Layer 7 of a small transformer language model trained on English Wikipedia (12 layers, counted from 0, width 64).
In attention head 1, each number of a token's query is one row of weights dot the token's vector x. The head spreads its attention over the tokens so far by the softmax of query dot key.

Query weights of the head. A number n stands for (n - 500) times 0.001.
q0: 469 395 385 392 561 811 732 619 275 338 415 442 396 415 607 400 622 495 297 365 777 289 560 532 617 443 586 498 485 504 406 508 683 544 338 421 470 576 750 787 520 715 518 479 587 387 382 371 490 450 544 430 327 486 516 558 352 654 470 573 495 475 535 386
q1: 729 562 524 577 534 641 553 630 521 416 425 598 594 481 726 582 470 390 516 414 318 550 250 583 428 380 496 414 478 691 464 515 427 465 469 495 666 405 539 676 575 537 617 586 458 311 391 561 457 579 559 347 502 533 323 512 674 426 339 440 402 440 438 489
q2: 406 536 380 368 517 617 716 350 515 462 505 428 585 542 414 569 470 468 588 503 572 221 634 567 490 534 503 593 526 507 393 643 620 237 559 366 475 566 649 507 538 600 344 509 594 599 714 461 578 496 547 460 565 528 504 414 500 395 552 534 469 501 404 550
q3: 628 584 420 547 438 658 589 560 559 544 540 662 482 420 476 672 489 415 819 391 251 429 283 510 404 370 432 331 734 630 437 556 225 337 377 106 536 378 384 394 692 447 491 535 665 343 484 696 442 541 594 458 304 501 103 757 525 568 494 358 526 281 613 715
q4: 350 408 421 403 347 320 544 523 562 743 488 451 559 569 579 681 541 523 749 563 321 574 454 535 300 481 484 471 488 489 580 425 287 421 703 341 529 445 323 380 570 509 454 409 545 362 548 586 596 486 575 508 523 523 469 592 538 395 534 308 387 436 501 522
q5: 534 442 610 316 518 434 524 719 395 572 433 630 279 508 477 151 370 510 362 340 799 573 588 422 511 468 703 749 306 546 336 497 643 616 478 738 583 659 641 655 559 539 450 666 507 407 387 209 472 263 227 474 481 796 658 305 431 379 557 677 572 659 367 266
q6: 456 538 451 299 477 440 342 613 455 529 557 541 449 453 563 229 546 546 298 386 820 682 486 390 538 370 581 667 335 570 335 523 742 651 445 753 493 546 521 462 541 438 433 619 572 540 379 243 455 353 432 629 446 680 590 216 478 415 560 634 733 602 294 347
q7: 655 467 541 731 645 550 520 696 384 169 551 428 559 571 405 490 603 478 254 378 458 441 599 518 605 616 402 456 536 747 432 525 506 268 482 578 323 652 568 626 446 457 447 501 448 543 548 533 541 616 525 454 512 319 568 527 449 571 538 517 553 388 494 551
q8: 433 417 677 458 548 620 587 639 483 614 382 492 371 448 569 238 377 464 356 537 508 459 641 492 571 538 613 718 420 581 477 377 382 450 701 449 482 618 556 552 418 465 396 534 507 406 512 464 437 501 469 439 559 604 830 523 418 346 502 582 339 539 430 371
q9: 390 457 551 546 359 436 406 330 510 504 517 491 651 442 412 668 551 397 818 661 157 403 517 534 520 529 410 194 667 381 732 703 206 339 395 232 491 350 522 424 429 372 479 292 302 548 798 850 611 639 654 408 599 345 415 680 510 540 488 359 536 540 662 516
q10: 533 748 558 494 296 361 420 551 415 417 457 404 464 342 806 450 699 323 557 297 501 337 644 403 619 714 445 448 451 678 489 383 467 676 426 470 417 513 501 484 517 503 599 634 651 545 587 321 613 639 559 540 372 479 647 279 547 416 492 492 473 584 402 479
q11: 433 653 724 452 512 349 218 375 628 652 606 556 479 458 649 394 653 371 474 459 368 489 437 561 441 645 537 564 668 435 484 565 504 611 721 54 376 509 388 583 572 560 293 329 334 458 476 567 485 721 473 424 544 486 559 454 396 520 708 479 679 620 593 398
q12: 408 512 998 554 523 533 467 239 536 536 470 552 728 509 304 364 401 430 349 480 535 500 738 326 371 502 481 641 622 498 461 589 676 420 599 464 505 697 640 400 410 438 578 625 470 539 506 481 456 512 391 483 513 511 453 432 449 604 481 600 489 533 485 240
q13: 477 432 423 544 357 559 193 496 604 348 372 522 441 491 631 466 275 464 217 421 485 559 405 444 383 298 405 480 381 379 504 414 536 643 466 607 337 534 449 430 697 468 557 610 533 689 477 400 407 323 662 707 348 518 532 612 501 353 661 372 539 566 281 387
q14: 481 468 618 473 348 363 535 348 640 340 436 364 522 537 489 494 613 547 382 582 586 444 412 386 492 574 506 387 479 439 519 569 451 633 497 362 614 728 528 551 500 594 508 159 474 370 544 377 393 587 448 700 716 406 533 485 601 567 534 339 779 404 756 396
q15: 465 494 578 647 529 414 606 275 538 549 567 582 415 412 518 643 567 597 565 727 657 649 523 576 604 495 620 578 296 445 381 737 492 791 496 531 333 435 210 567 397 694 506 531 498 376 566 593 497 371 426 444 514 400 344 429 297 484 501 554 508 385 527 428
q16: 607 522 419 462 405 572 477 333 551 315 572 394 332 722 596 394 649 610 510 500 542 465 663 600 567 554 645 643 497 442 428 541 581 509 513 563 522 615 633 574 577 243 454 556 601 501 409 370 426 509 574 519 427 463 687 583 604 557 262 714 435 431 522 570
q17: 708 529 583 552 334 236 492 664 617 615 558 533 396 462 514 266 363 703 408 430 508 360 444 619 625 544 461 475 789 533 416 395 470 512 661 461 314 360 402 502 360 460 437 725 544 595 378 554 470 565 538 437 650 443 835 482 362 454 736 341 643 615 475 535
q18: 246 584 414 701 454 558 688 521 481 486 476 424 385 416 242 458 567 291 513 537 377 671 386 361 618 623 333 609 494 629 399 505 374 471 390 435 490 397 325 272 590 407 596 616 538 595 308 686 391 412 541 685 299 489 388 474 422 616 437 510 389 378 492 508
q19: 366 662 493 628 538 344 525 477 275 639 405 471 620 496 383 689 463 572 403 687 554 593 334 557 460 566 500 397 634 491 590 448 488 254 504 432 667 492 652 687 420 525 560 422 392 551 705 536 317 517 624 583 755 456 351 281 385 710 299 614 460 513 502 626
q20: 665 604 556 413 516 507 368 429 559 562 461 276 628 417 433 647 762 511 363 595 604 611 602 487 519 538 433 574 624 571 547 570 569 572 747 520 392 420 512 546 640 396 461 332 393 512 683 658 675 414 513 564 480 393 712 336 284 393 463 535 525 297 364 259
q21: 494 429 524 478 395 763 649 654 597 721 434 520 546 470 542 613 474 458 528 395 413 330 482 473 457 575 501 546 726 412 408 587 343 605 557 411 400 627 503 553 494 549 719 430 548 634 432 480 521 567 564 587 438 698 436 477 724 467 383 496 540 427 552 575
q22: 543 456 810 418 343 329 608 601 484 466 447 491 503 366 414 393 378 557 511 569 465 458 457 441 339 575 505 490 276 568 296 332 367 546 386 409 496 722 645 190 681 432 482 488 547 384 501 409 591 424 617 466 391 476 552 689 459 581 361 318 531 462 299 505
q23: 449 714 629 796 552 650 478 363 493 539 470 420 526 340 515 506 614 706 460 568 416 447 433 633 749 549 700 292 680 299 516 213 420 589 405 583 644 650 434 471 409 558 377 360 573 379 644 612 689 577 326 575 463 324 589 517 488 376 553 552 545 523 636 493
q24: 402 552 538 566 451 509 633 615 711 383 520 528 466 674 565 622 329 485 374 537 486 709 525 570 463 379 459 511 418 746 525 302 471 392 429 410 496 422 611 601 608 570 529 464 544 514 498 663 362 616 633 441 390 514 693 547 654 461 471 474 462 481 420 665
q25: 469 470 649 323 545 355 583 715 479 315 584 544 648 807 302 579 480 326 418 670 562 491 531 544 513 489 617 540 584 480 487 578 333 418 429 604 332 593 504 449 660 462 570 481 465 415 592 470 607 649 470 565 566 270 488 454 484 317 516 542 306 559 560 422
q26: 543 487 528 365 473 525 730 597 394 450 590 381 755 495 676 506 565 613 524 529 423 598 639 560 366 487 411 634 469 716 489 433 461 654 391 710 552 475 424 702 625 476 365 518 627 527 306 589 512 364 441 696 553 699 502 446 579 408 589 409 519 449 411 564
q27: 506 328 396 384 489 526 603 699 436 493 655 528 583 387 458 398 452 411 493 642 543 596 555 583 563 502 618 552 577 628 500 468 443 121 488 617 535 638 406 672 627 543 635 420 761 516 503 451 410 326 525 422 416 559 641 369 309 493 515 531 732 408 548 445
q28: 533 486 574 395 689 692 448 491 370 672 580 727 173 385 477 462 654 633 547 415 712 439 533 510 611 222 466 498 751 583 592 455 795 753 322 376 609 371 749 495 545 532 551 498 475 381 482 558 339 444 540 429 482 434 250 281 544 426 483 721 426 399 603 483
q29: 425 447 607 589 664 578 638 584 462 632 602 590 657 582 501 512 550 569 549 427 598 569 693 284 421 509 678 568 397 438 418 486 443 491 603 494 326 598 579 496 325 556 294 495 483 693 680 556 401 615 620 616 567 401 714 277 669 617 620 484 472 356 523 383
q30: 434 247 458 403 602 457 453 463 452 438 617 441 490 299 522 418 531 470 506 356 463 490 643 346 337 269 353 613 599 462 483 497 228 569 766 620 442 192 615 440 668 477 501 482 689 359 537 538 454 609 334 648 520 566 510 543 253 581 343 469 473 466 479 550
q31: 477 524 599 558 396 606 395 397 552 373 557 552 466 447 523 355 238 570 365 484 639 487 403 429 408 620 607 479 392 371 500 477 563 412 359 701 438 431 310 600 434 379 541 492 412 774 588 568 226 586 591 543 330 589 451 465 691 573 494 492 596 376 360 575

Each question shows a short text with each token's key, already scaled and adjusted for position as the last token sees it. A number n stands for (n - 500) times 0.0031.

Then comes the last token's vector x. A number n stands for (n - 500) times 0.0087.

0 "amp": 506 499 465 448 553 455 556 444 260 292 349 498 540 432 479 431 576 422 448 563 543 501 479 446 483 568 516 576 412 491 419 532
1 "ler": 519 514 474 489 613 488 586 273 165 224 418 513 487 506 485 420 527 462 468 527 495 477 514 472 495 552 522 592 469 528 404 555
2 " and": 503 498 412 494 634 570 557 214 201 144 486 556 484 571 547 452 481 522 504 547 478 559 507 450 534 531 531 536 499 449 477 503
3 " for": 531 463 443 442 609 567 598 224 174 160 475 537 526 535 548 496 487 512 578 549 498 545 532 482 491 542 499 504 515 486 495 493
4 " its": 483 530 474 439 594 583 623 288 272 247 452 549 490 529 478 511 448 484 564 557 494 516 430 551 510 529 476 468 506 449 485 490
x: 653 454 466 253 504 505 565 591 575 462 512 473 170 358 488 519 360 399 217 539 791 384 419 384 529 502 426 628 464 448 426 237 653 803 605 546 375 560 502 548 717 672 420 589 385 447 383 360 505 496 616 520 605 555 455 407 425 332 354 422 413 649 401 441
Which token does the last token look at most? 3 " for"

0 "9": 458 524 471 442 644 522 540 231 132 215 448 570 473 502 500 402 556 452 504 515 481 510 538 461 498 573 453 554 504 510 433 481
1 "8": 443 475 486 434 653 544 549 248 141 205 449 573 463 483 491 409 570 434 501 492 489 509 538 479 497 571 457 552 503 514 451 480
2 ")": 477 476 443 474 636 544 608 218 139 149 475 582 473 601 541 445 526 547 534 528 506 517 550 431 525 542 499 537 442 491 489 531
3 " |": 527 494 502 444 659 546 601 175 146 103 490 567 451 565 514 442 507 558 552 545 477 544 503 450 524 520 510 525 470 445 487 514
4 " L": 505 573 500 492 637 623 616 263 135 189 483 544 502 515 500 397 532 485 568 572 510 532 406 514 482 539 500 591 512 481 503 538
x: 473 518 483 476 373 287 518 403 538 525 567 531 382 394 383 637 442 464 306 511 658 304 498 561 367 493 413 576 524 484 544 64 619 380 578 569 456 560 474 557 396 669 722 626 631 445 205 435 419 682 457 512 524 578 556 433 339 318 528 316 399 737 382 630
Which token does the last token look at most? 3 " |"

0 " R": 476 491 455 498 642 556 539 272 97 197 447 510 491 466 505 435 574 547 553 589 470 537 398 430 465 590 452 566 505 470 411 569
1 "ick": 542 454 409 536 639 570 550 384 138 206 459 489 524 442 556 365 574 410 477 594 438 508 469 431 514 526 489 498 448 494 405 591
2 "ey": 503 537 460 483 581 501 586 294 147 236 445 501 489 479 503 426 568 430 478 539 469 476 502 459 504 519 521 512 418 470 469 607
3 "'s": 499 519 491 436 639 587 627 208 187 210 449 546 494 522 502 484 487 499 588 541 527 523 476 482 489 537 513 524 486 470 474 498
4 " \"": 528 481 487 445 518 570 594 281 211 242 459 572 551 532 576 527 471 517 514 594 538 505 561 557 471 513 493 462 499 525 482 536
x: 559 590 402 401 583 487 432 461 529 748 431 462 288 433 367 543 409 430 203 584 582 385 348 542 476 658 413 443 438 527 326 324 658 549 472 431 478 265 543 499 497 815 529 519 616 546 246 509 416 413 623 730 435 542 619 381 579 252 525 366 440 822 380 592
Which two tokens does the last token look at most, in order? 3 "'s", 4 " \""

0 " and": 489 508 412 543 652 559 553 197 185 141 488 555 494 585 549 443 476 514 517 541 469 569 515 457 546 530 531 536 498 448 495 509
1 " history": 484 474 400 501 645 523 581 222 131 160 505 524 498 530 512 405 496 436 530 513 482 568 543 490 513 600 519 526 395 508 500 516
2 " of": 487 456 462 475 647 557 554 222 198 133 476 553 479 538 551 459 478 492 547 523 460 578 512 461 531 549 515 523 474 465 517 465
3 " the": 500 537 505 456 605 561 579 286 282 188 467 577 482 527 484 444 456 502 543 574 469 557 478 520 546 523 497 511 522 445 460 463
4 " mot": 506 533 486 418 619 641 513 340 212 278 484 533 512 582 476 446 508 468 503 549 558 529 503 534 468 470 513 464 440 491 522 547
x: 533 652 478 334 484 534 678 344 427 469 467 523 386 394 552 602 573 409 89 527 550 429 382 278 465 656 429 417 415 690 488 242 608 531 496 472 491 507 487 568 670 579 444 663 586 328 65 422 434 536 545 564 632 468 785 537 413 421 457 565 567 618 567 615
Which token does the last token look at most? 3 " the"

0 " to": 476 508 407 519 601 527 551 259 205 198 525 544 524 575 559 464 476 503 520 557 505 574 546 478 497 517 530 489 521 454 526 488
1 " ": 510 464 433 508 474 521 566 392 250 311 449 553 533 501 545 539 459 460 508 531 497 481 487 593 500 534 482 441 612 442 441 527
2 "200": 460 446 427 380 554 563 569 318 239 339 434 550 516 505 552 456 505 394 489 519 529 576 581 601 453 572 423 439 582 527 505 561
3 "6": 547 450 472 455 624 604 465 357 200 239 449 570 463 513 557 402 487 424 472 490 499 549 603 522 490 561 473 486 553 508 494 475
4 ":": 560 522 555 460 618 502 660 190 138 177 483 555 440 546 529 508 485 505 568 562 500 527 491 488 461 481 493 504 519 455 502 525
x: 720 537 313 266 424 424 413 556 536 728 439 514 371 396 431 506 226 477 363 556 523 508 426 473 473 532 417 519 576 332 488 331 686 619 468 567 360 447 334 517 554 624 719 501 564 472 345 459 536 468 478 562 566 553 547 388 606 380 435 451 502 890 166 646
Which token does the last token look at most? 4 ":"

0 "ver": 500 514 438 484 623 547 533 234 156 197 398 566 514 482 501 472 528 492 516 532 487 489 509 412 467 572 514 559 430 503 444 535
1 "aged": 459 490 436 525 698 581 630 175 101 136 429 570 504 485 542 493 555 436 541 508 496 506 464 474 497 545 542 585 432 565 461 559
2 " ": 528 483 512 477 553 496 564 314 142 228 387 536 503 479 497 531 515 476 554 525 494 523 421 498 517 508 475 500 548 493 398 552
3 "54": 486 472 444 390 600 594 485 383 133 246 464 549 479 485 487 445 572 405 524 521 529 530 526 504 538 540 423 451 503 570 425 605
4 ",": 579 514 549 444 634 574 510 228 200 222 456 588 480 547 510 447 497 476 519 541 524 499 471 468 520 602 456 511 541 502 476 475
x: 617 538 242 174 538 523 575 523 486 669 473 479 282 445 501 566 331 612 464 661 564 517 384 393 364 489 207 629 462 323 570 378 690 574 546 728 453 506 358 377 560 596 559 599 560 583 427 471 385 356 452 560 470 492 452 434 575 309 399 576 342 829 289 596
Which token does the last token look at most? 1 "aged"

0 "A": 501 511 445 486 563 532 589 323 175 238 437 508 433 448 498 475 513 499 469 530 509 532 555 484 480 533 506 547 518 444 449 513
1 "C": 483 522 412 489 576 526 579 308 155 209 449 525 456 470 513 453 536 489 451 511 533 546 545 473 496 563 495 511 481 432 459 514
2 " Cup": 482 491 450 454 655 524 564 290 164 158 418 557 537 530 526 428 532 547 531 520 492 555 556 466 456 598 457 527 398 536 495 552
3 " |": 518 479 519 430 654 548 605 183 165 120 486 569 437 557 514 465 504 577 550 551 475 530 508 454 522 514 506 515 456 434 488 518
4 " ": 516 564 511 496 541 528 649 339 186 246 432 541 501 466 523 480 479 503 534 517 454 509 489 548 533 511 446 473 529 451 463 510
x: 342 469 368 398 449 464 528 573 482 624 464 466 376 284 255 406 241 558 336 628 631 335 481 578 609 546 598 609 423 323 335 298 612 429 631 614 476 485 362 520 507 715 335 504 807 469 457 235 381 548 533 596 518 557 583 379 407 268 629 477 551 650 306 530
Which token does the last token look at most? 3 " |"

0 "ook": 518 451 438 546 613 486 590 237 115 169 465 535 507 520 537 444 510 474 491 585 503 547 514 421 488 536 555 526 408 502 430 556
1 "ed": 490 503 404 542 669 594 607 154 128 152 458 562 478 534 571 502 507 472 510 520 509 533 515 467 475 536 539 553 477 503 455 533
2 " product": 541 454 443 422 607 543 613 227 157 243 455 551 519 511 518 480 493 470 480 536 523 530 520 516 458 541 549 494 423 517 498 488
3 "ions": 516 452 427 453 625 532 579 236 180 182 498 542 462 546 523 423 500 476 505 515 496 552 551 466 502 583 514 551 387 516 483 533
4 ".": 500 497 503 501 604 496 561 194 181 132 495 563 438 531 528 445 494 568 564 557 478 550 523 438 524 539 523 514 496 452 461 513
x: 747 601 298 345 447 461 420 552 524 714 310 455 318 382 481 527 252 432 356 508 527 456 288 433 459 455 434 576 542 327 604 274 668 544 475 561 327 462 434 494 546 587 668 629 713 521 357 453 461 352 551 641 397 502 468 433 490 367 436 495 378 753 239 663
Which token does the last token look at most? 4 "."

0 "000": 461 558 422 423 653 561 533 224 148 193 419 586 461 498 529 451 555 446 511 487 528 547 540 526 492 572 471 491 455 506 465 507
1 " |\n": 425 511 433 470 651 608 555 168 118 119 419 550 514 567 563 408 458 496 560 592 481 559 570 511 505 530 455 546 487 479 467 518
2 "|": 497 508 485 502 617 537 617 204 191 86 488 557 428 563 523 401 499 597 552 568 461 534 521 473 560 490 522 527 488 409 505 511
3 " ": 548 534 491 518 535 527 610 313 182 219 456 521 524 543 522 426 465 538 548 488 455 535 518 528 525 486 459 483 515 453 511 496
4 "3": 505 542 509 450 587 568 546 382 219 230 477 520 458 527 499 360 485 473 533 493 476 561 578 554 501 508 419 482 518 489 511 521
x: 436 493 473 384 522 528 623 606 572 710 424 556 319 457 198 434 404 417 309 582 643 588 571 440 490 585 389 700 653 572 326 453 602 524 523 723 517 626 406 733 584 631 459 528 664 500 280 295 480 437 580 605 491 593 850 536 440 473 663 557 500 833 410 551
Which token does the last token look at most, and with what share of its attention? 2 "|", with about 80%

0 " |": 455 507 461 429 679 518 614 147 134 112 494 575 457 536 508 442 495 539 560 557 466 540 489 474 525 515 496 517 476 442 497 527
1 " Won": 460 448 417 422 622 657 650 139 123 230 440 481 508 475 509 420 495 412 543 501 496 476 542 588 490 532 483 577 517 465 467 494
2 " by": 474 403 492 383 603 535 618 206 202 205 488 531 537 461 540 418 492 444 526 526 494 608 575 545 462 527 464 501 472 483 565 487
3 " ": 528 530 457 507 459 483 568 396 258 322 466 516 518 495 521 489 464 499 499 485 427 529 480 570 543 498 452 427 567 419 436 524
4 "58": 506 464 463 401 574 531 505 433 193 279 521 546 515 508 485 424 528 439 555 520 525 548 532 502 556 537 409 428 494 502 454 590
x: 552 626 599 290 425 544 602 547 722 848 440 596 351 391 363 466 484 558 384 621 464 411 592 592 388 452 517 677 477 511 314 454 586 562 605 691 526 505 370 642 596 715 405 665 768 484 373 532 356 398 525 674 588 606 686 219 365 462 579 480 500 552 455 619
Which token does the last token look at most, and with what share of its attention? 0 " |", with about 60%

0 "ier": 471 471 433 498 628 524 591 284 151 206 404 545 498 496 495 432 492 474 438 515 481 556 538 512 472 540 509 561 470 523 435 536
1 " works": 487 479 406 532 655 557 591 172 103 184 459 525 464 578 528 431 495 448 478 526 457 561 536 440 514 535 549 575 413 498 466 551
2 " start": 544 468 395 479 616 561 586 226 108 173 458 527 500 515 510 478 536 431 476 512 511 502 525 487 470 568 544 493 436 512 461 499
3 " to": 532 463 409 460 618 602 570 230 159 173 493 520 516 557 553 469 497 461 539 511 499 597 531 459 512 540 531 503 513 473 538 486
4 " re": 476 552 411 411 505 555 539 339 187 264 488 546 559 511 515 473 526 557 452 522 506 528 517 463 458 475 478 459 517 450 487 523
x: 442 590 453 283 366 561 348 397 470 560 471 492 264 456 420 529 489 442 194 593 547 365 363 478 458 801 470 486 664 518 524 390 482 435 452 529 256 496 420 632 563 819 652 579 542 650 235 439 491 336 599 683 587 474 551 401 375 308 531 480 550 641 335 464
Which token does the last token look at most? 3 " to"

0 "37": 452 551 464 400 608 530 552 316 156 250 452 573 454 446 505 450 575 453 475 471 508 513 494 509 491 571 424 488 476 474 465 481
1 ",": 469 489 471 478 629 522 521 216 179 156 477 579 465 555 535 444 508 513 510 555 496 524 494 454 523 576 502 532 495 461 446 480
2 "500": 498 424 451 391 628 619 535 259 138 248 466 549 475 465 497 414 583 357 549 494 492 557 530 535 509 562 458 475 523 467 474 500
3 " of": 570 435 514 418 668 590 561 231 157 142 455 582 512 514 563 452 507 444 527 546 484 536 506 494 488 547 471 525 482 508 515 476
4 " which": 536 525 469 472 592 688 526 128 125 197 472 530 468 511 487 456 527 421 579 506 466 578 523 507 523 517 532 481 586 505 503 473
x: 688 619 358 279 471 572 555 521 478 604 372 427 339 557 527 594 481 454 359 477 874 492 468 409 508 544 378 569 531 436 480 224 789 636 607 699 469 526 494 484 506 762 662 573 605 466 248 192 388 433 513 626 487 619 382 391 558 344 374 516 422 654 459 621
Which two tokens does the last token look at most, in order? 4 " which", 3 " of"

0 "2": 460 550 450 466 652 517 533 292 144 175 451 588 471 514 523 399 552 450 496 516 467 521 572 477 489 577 441 527 485 505 452 502
1 ",": 469 493 462 497 621 512 509 225 191 149 490 576 459 566 542 443 502 529 513 553 474 536 515 437 529 560 509 528 493 455 458 480
2 "100": 518 420 440 385 614 620 572 265 155 279 482 547 499 469 491 405 572 366 550 510 480 563 549 525 492 549 439 471 522 482 475 516
3 " |\n\n": 492 514 474 520 625 516 556 209 183 117 485 534 445 563 545 422 469 596 563 576 452 555 531 422 573 540 567 561 454 442 479 500
4 "S": 573 537 437 416 561 621 641 319 172 257 506 524 472 554 434 460 462 486 554 491 467 524 496 447 509 566 449 520 489 493 531 516
x: 628 422 432 324 529 274 519 500 602 526 456 439 386 474 305 579 400 450 326 453 601 472 555 557 404 515 519 606 641 569 330 303 610 349 629 628 311 523 326 496 613 752 513 583 596 377 84 544 397 605 454 484 564 461 370 369 371 438 501 408 497 654 294 770
Which token does the last token look at most? 3 " |\n\n"

0 "ales": 466 502 466 474 651 497 603 270 145 217 511 522 449 503 477 421 521 479 508 511 507 529 505 469 492 556 507 552 413 473 491 480
1 " have": 486 514 397 534 646 612 602 207 126 192 474 545 449 586 517 524 504 487 555 515 470 522 505 463 486 510 509 491 468 480 486 548
2 " been": 511 512 417 501 632 572 545 230 147 171 498 530 435 580 529 449 495 530 527 523 468 543 523 454 524 481 539 498 457 472 476 515
3 " in": 518 466 449 462 619 554 556 243 196 154 467 564 510 557 555 474 485 503 525 530 473 536 550 455 507 555 522 507 475 476 517 479
4 " dec": 551 581 589 349 553 620 626 213 178 297 422 607 517 440 447 514 552 466 461 514 503 488 454 518 435 469 471 483 476 514 509 495
x: 484 660 465 199 454 393 447 567 534 548 331 532 301 459 454 664 522 428 70 582 538 429 320 539 485 599 509 520 535 372 585 230 499 394 649 476 388 528 582 377 518 783 579 326 370 514 307 387 346 560 488 631 498 352 529 416 344 456 541 615 630 722 524 643
Which token does the last token look at most? 3 " in"

0 "-": 493 493 479 542 617 512 630 219 153 105 481 566 444 549 535 434 495 580 535 577 451 548 489 465 536 525 505 524 495 425 501 536
1 " ": 528 440 454 512 542 539 601 316 111 212 449 543 513 535 495 457 485 528 529 497 459 541 488 506 520 502 475 453 581 454 495 527
2 "199": 539 528 416 474 571 552 600 296 164 294 462 547 514 574 564 383 497 466 449 512 502 611 546 513 462 540 480 474 546 528 509 579
3 "9": 522 502 464 466 618 574 501 339 152 221 443 550 461 564 525 344 488 469 518 505 466 574 587 494 495 556 458 510 567 483 468 478
4 " to": 578 530 506 402 616 596 544 262 145 204 472 522 516 622 525 426 474 446 530 504 504 582 551 451 472 493 480 504 539 479 566 463
x: 624 688 325 334 448 555 450 517 539 725 637 544 176 557 492 540 464 558 374 554 650 512 393 534 418 626 488 676 572 438 493 326 672 578 470 628 461 669 378 574 610 562 476 555 535 560 186 375 471 419 588 646 511 610 432 374 669 322 475 496 450 600 137 549
Which token does the last token look at most? 0 "-"

0 " w": 490 489 462 464 575 567 586 307 183 246 469 549 465 383 467 524 545 445 524 588 544 434 406 509 460 561 484 532 465 492 421 526
1 "ide": 467 489 366 527 637 609 614 233 157 212 513 519 500 472 566 440 535 419 518 506 538 517 543 482 473 589 480 509 460 498 460 490
2 " bas": 549 456 425 486 614 595 569 294 120 225 498 527 544 485 487 503 555 449 476 500 458 537 490 480 415 509 510 488 436 541 483 558
3 "is": 530 483 452 425 611 582 587 299 144 272 511 555 532 471 540 468 508 499 449 464 535 508 537 499 454 560 485 521 412 532 479 526
4 ".": 490 494 479 514 597 493 540 207 203 143 504 561 444 546 535 455 501 588 558 555 472 551 517 423 525 533 529 511 491 456 465 518
x: 785 569 308 347 439 476 382 542 477 683 371 462 326 388 495 526 268 407 326 504 524 457 292 421 464 485 427 572 565 316 615 300 653 533 445 551 318 432 436 492 548 559 701 651 673 552 394 444 508 323 564 635 378 467 501 449 499 377 433 501 364 758 210 627
Which token does the last token look at most? 4 "."

0 " ": 492 506 470 495 587 500 602 239 127 170 433 587 478 496 510 489 535 512 528 562 495 474 485 481 513 541 473 517 523 480 441 546
1 "55": 496 534 410 474 618 544 517 321 125 188 476 582 491 464 493 439 578 458 531 541 523 503 514 477 545 561 424 484 490 531 429 596
2 " points": 493 446 464 435 687 590 648 187 145 243 444 574 445 539 531 417 581 433 494 489 526 508 484 450 509 594 508 557 407 548 524 570
3 " |": 528 468 518 425 660 557 605 164 154 130 481 571 440 547 507 479 513 527 565 559 501 515 485 466 511 532 503 528 469 437 477 531
4 " Home": 531 554 423 463 658 642 668 310 218 234 465 498 474 459 528 355 572 410 505 559 442 553 549 541 520 574 497 524 455 527 529 559
x: 414 754 576 405 406 470 663 530 667 505 266 606 338 557 414 664 389 399 448 522 689 448 465 635 572 467 516 486 635 708 419 279 578 641 690 723 573 466 368 363 603 641 526 620 570 345 323 312 300 499 685 561 601 541 639 386 540 249 493 453 478 645 425 624
Which token does the last token look at most? 3 " |"

0 " A": 473 514 479 438 570 531 582 351 220 238 418 524 440 454 472 452 532 556 502 582 499 517 509 518 476 600 456 554 508 425 460 482
1 " further": 530 417 458 459 628 600 540 287 189 240 431 516 496 494 495 470 495 462 487 578 497 510 479 517 452 486 496 481 469 527 452 487
2 " album": 500 494 438 467 627 531 601 193 121 176 446 534 493 523 523 479 480 520 515 543 495 521 538 458 520 541 532 515 370 514 493 552
3 ",": 506 487 440 502 619 541 530 185 192 137 522 541 455 571 527 458 477 548 537 537 482 570 506 436 537 539 525 516 471 449 468 489
4 " Mus": 542 511 428 404 577 658 499 322 177 232 522 538 590 478 438 448 559 473 480 519 429 509 542 441 519 514 454 543 418 473 481 547
x: 482 698 710 348 570 252 610 603 556 492 430 516 411 474 496 641 442 546 425 548 449 475 467 460 584 558 286 394 468 622 437 233 526 444 630 509 451 440 432 484 735 715 742 664 658 597 272 493 389 569 451 729 498 467 653 396 315 336 410 614 567 477 432 848
Which token does the last token look at most? 3 ","

0 "olution": 510 493 446 495 623 478 545 259 160 157 463 538 484 553 511 393 490 496 493 521 526 523 521 456 482 590 520 549 384 500 450 489
1 " D": 497 518 495 534 593 554 532 329 192 233 445 498 420 492 495 476 558 465 504 542 521 503 442 547 477 568 547 584 497 540 404 594
2 "ub": 490 460 443 461 499 545 574 396 246 365 397 466 632 399 437 515 521 448 529 550 439 544 498 424 442 534 436 478 542 454 476 538
3 " and": 515 492 422 451 638 595 585 196 193 148 489 546 491 566 548 436 484 503 496 551 467 559 517 459 528 523 525 537 510 441 487 506
4 " Per": 542 518 435 377 532 642 518 345 207 283 445 509 584 474 447 512 559 511 539 477 546 517 513 515 446 573 458 501 528 484 510 540
x: 454 546 601 287 357 454 669 597 512 566 568 548 422 370 479 559 400 474 359 637 587 431 388 684 398 717 389 483 678 720 563 335 611 480 700 564 456 345 606 582 533 847 489 505 711 466 238 548 372 556 466 725 665 549 478 488 343 498 496 562 435 488 492 812
Which token does the last token look at most, and with what share of its attention? 3 " and", with about 70%

0 " of": 479 530 446 493 638 510 545 229 206 137 485 569 502 544 568 452 486 514 542 552 467 558 534 473 527 548 520 520 457 472 503 482
1 " art": 520 452 478 466 583 508 580 254 249 254 506 541 506 455 499 398 480 499 479 495 548 565 476 536 476 535 496 532 467 539 522 476
2 "icles": 482 466 425 470 629 555 613 218 184 220 531 509 445 518 506 458 476 417 493 548 504 553 506 480 507 530 539 542 409 492 497 509
3 " l": 500 598 520 502 519 527 569 335 254 286 494 566 490 473 466 471 479 495 463 516 532 512 422 552 413 529 559 545 488 442 445 525
4 "ink": 522 527 375 450 631 687 602 260 67 161 462 499 484 503 524 494 544 316 536 567 540 532 448 432 456 524 537 558 498 528 442 531
x: 514 675 352 401 359 426 574 615 548 713 439 476 504 644 361 598 465 501 264 451 574 386 507 497 361 439 379 540 558 532 427 425 741 667 387 632 554 286 386 571 624 462 759 629 565 433 218 449 257 615 474 745 425 558 512 499 351 326 410 423 641 657 445 667
Which token does the last token look at most? 4 "ink"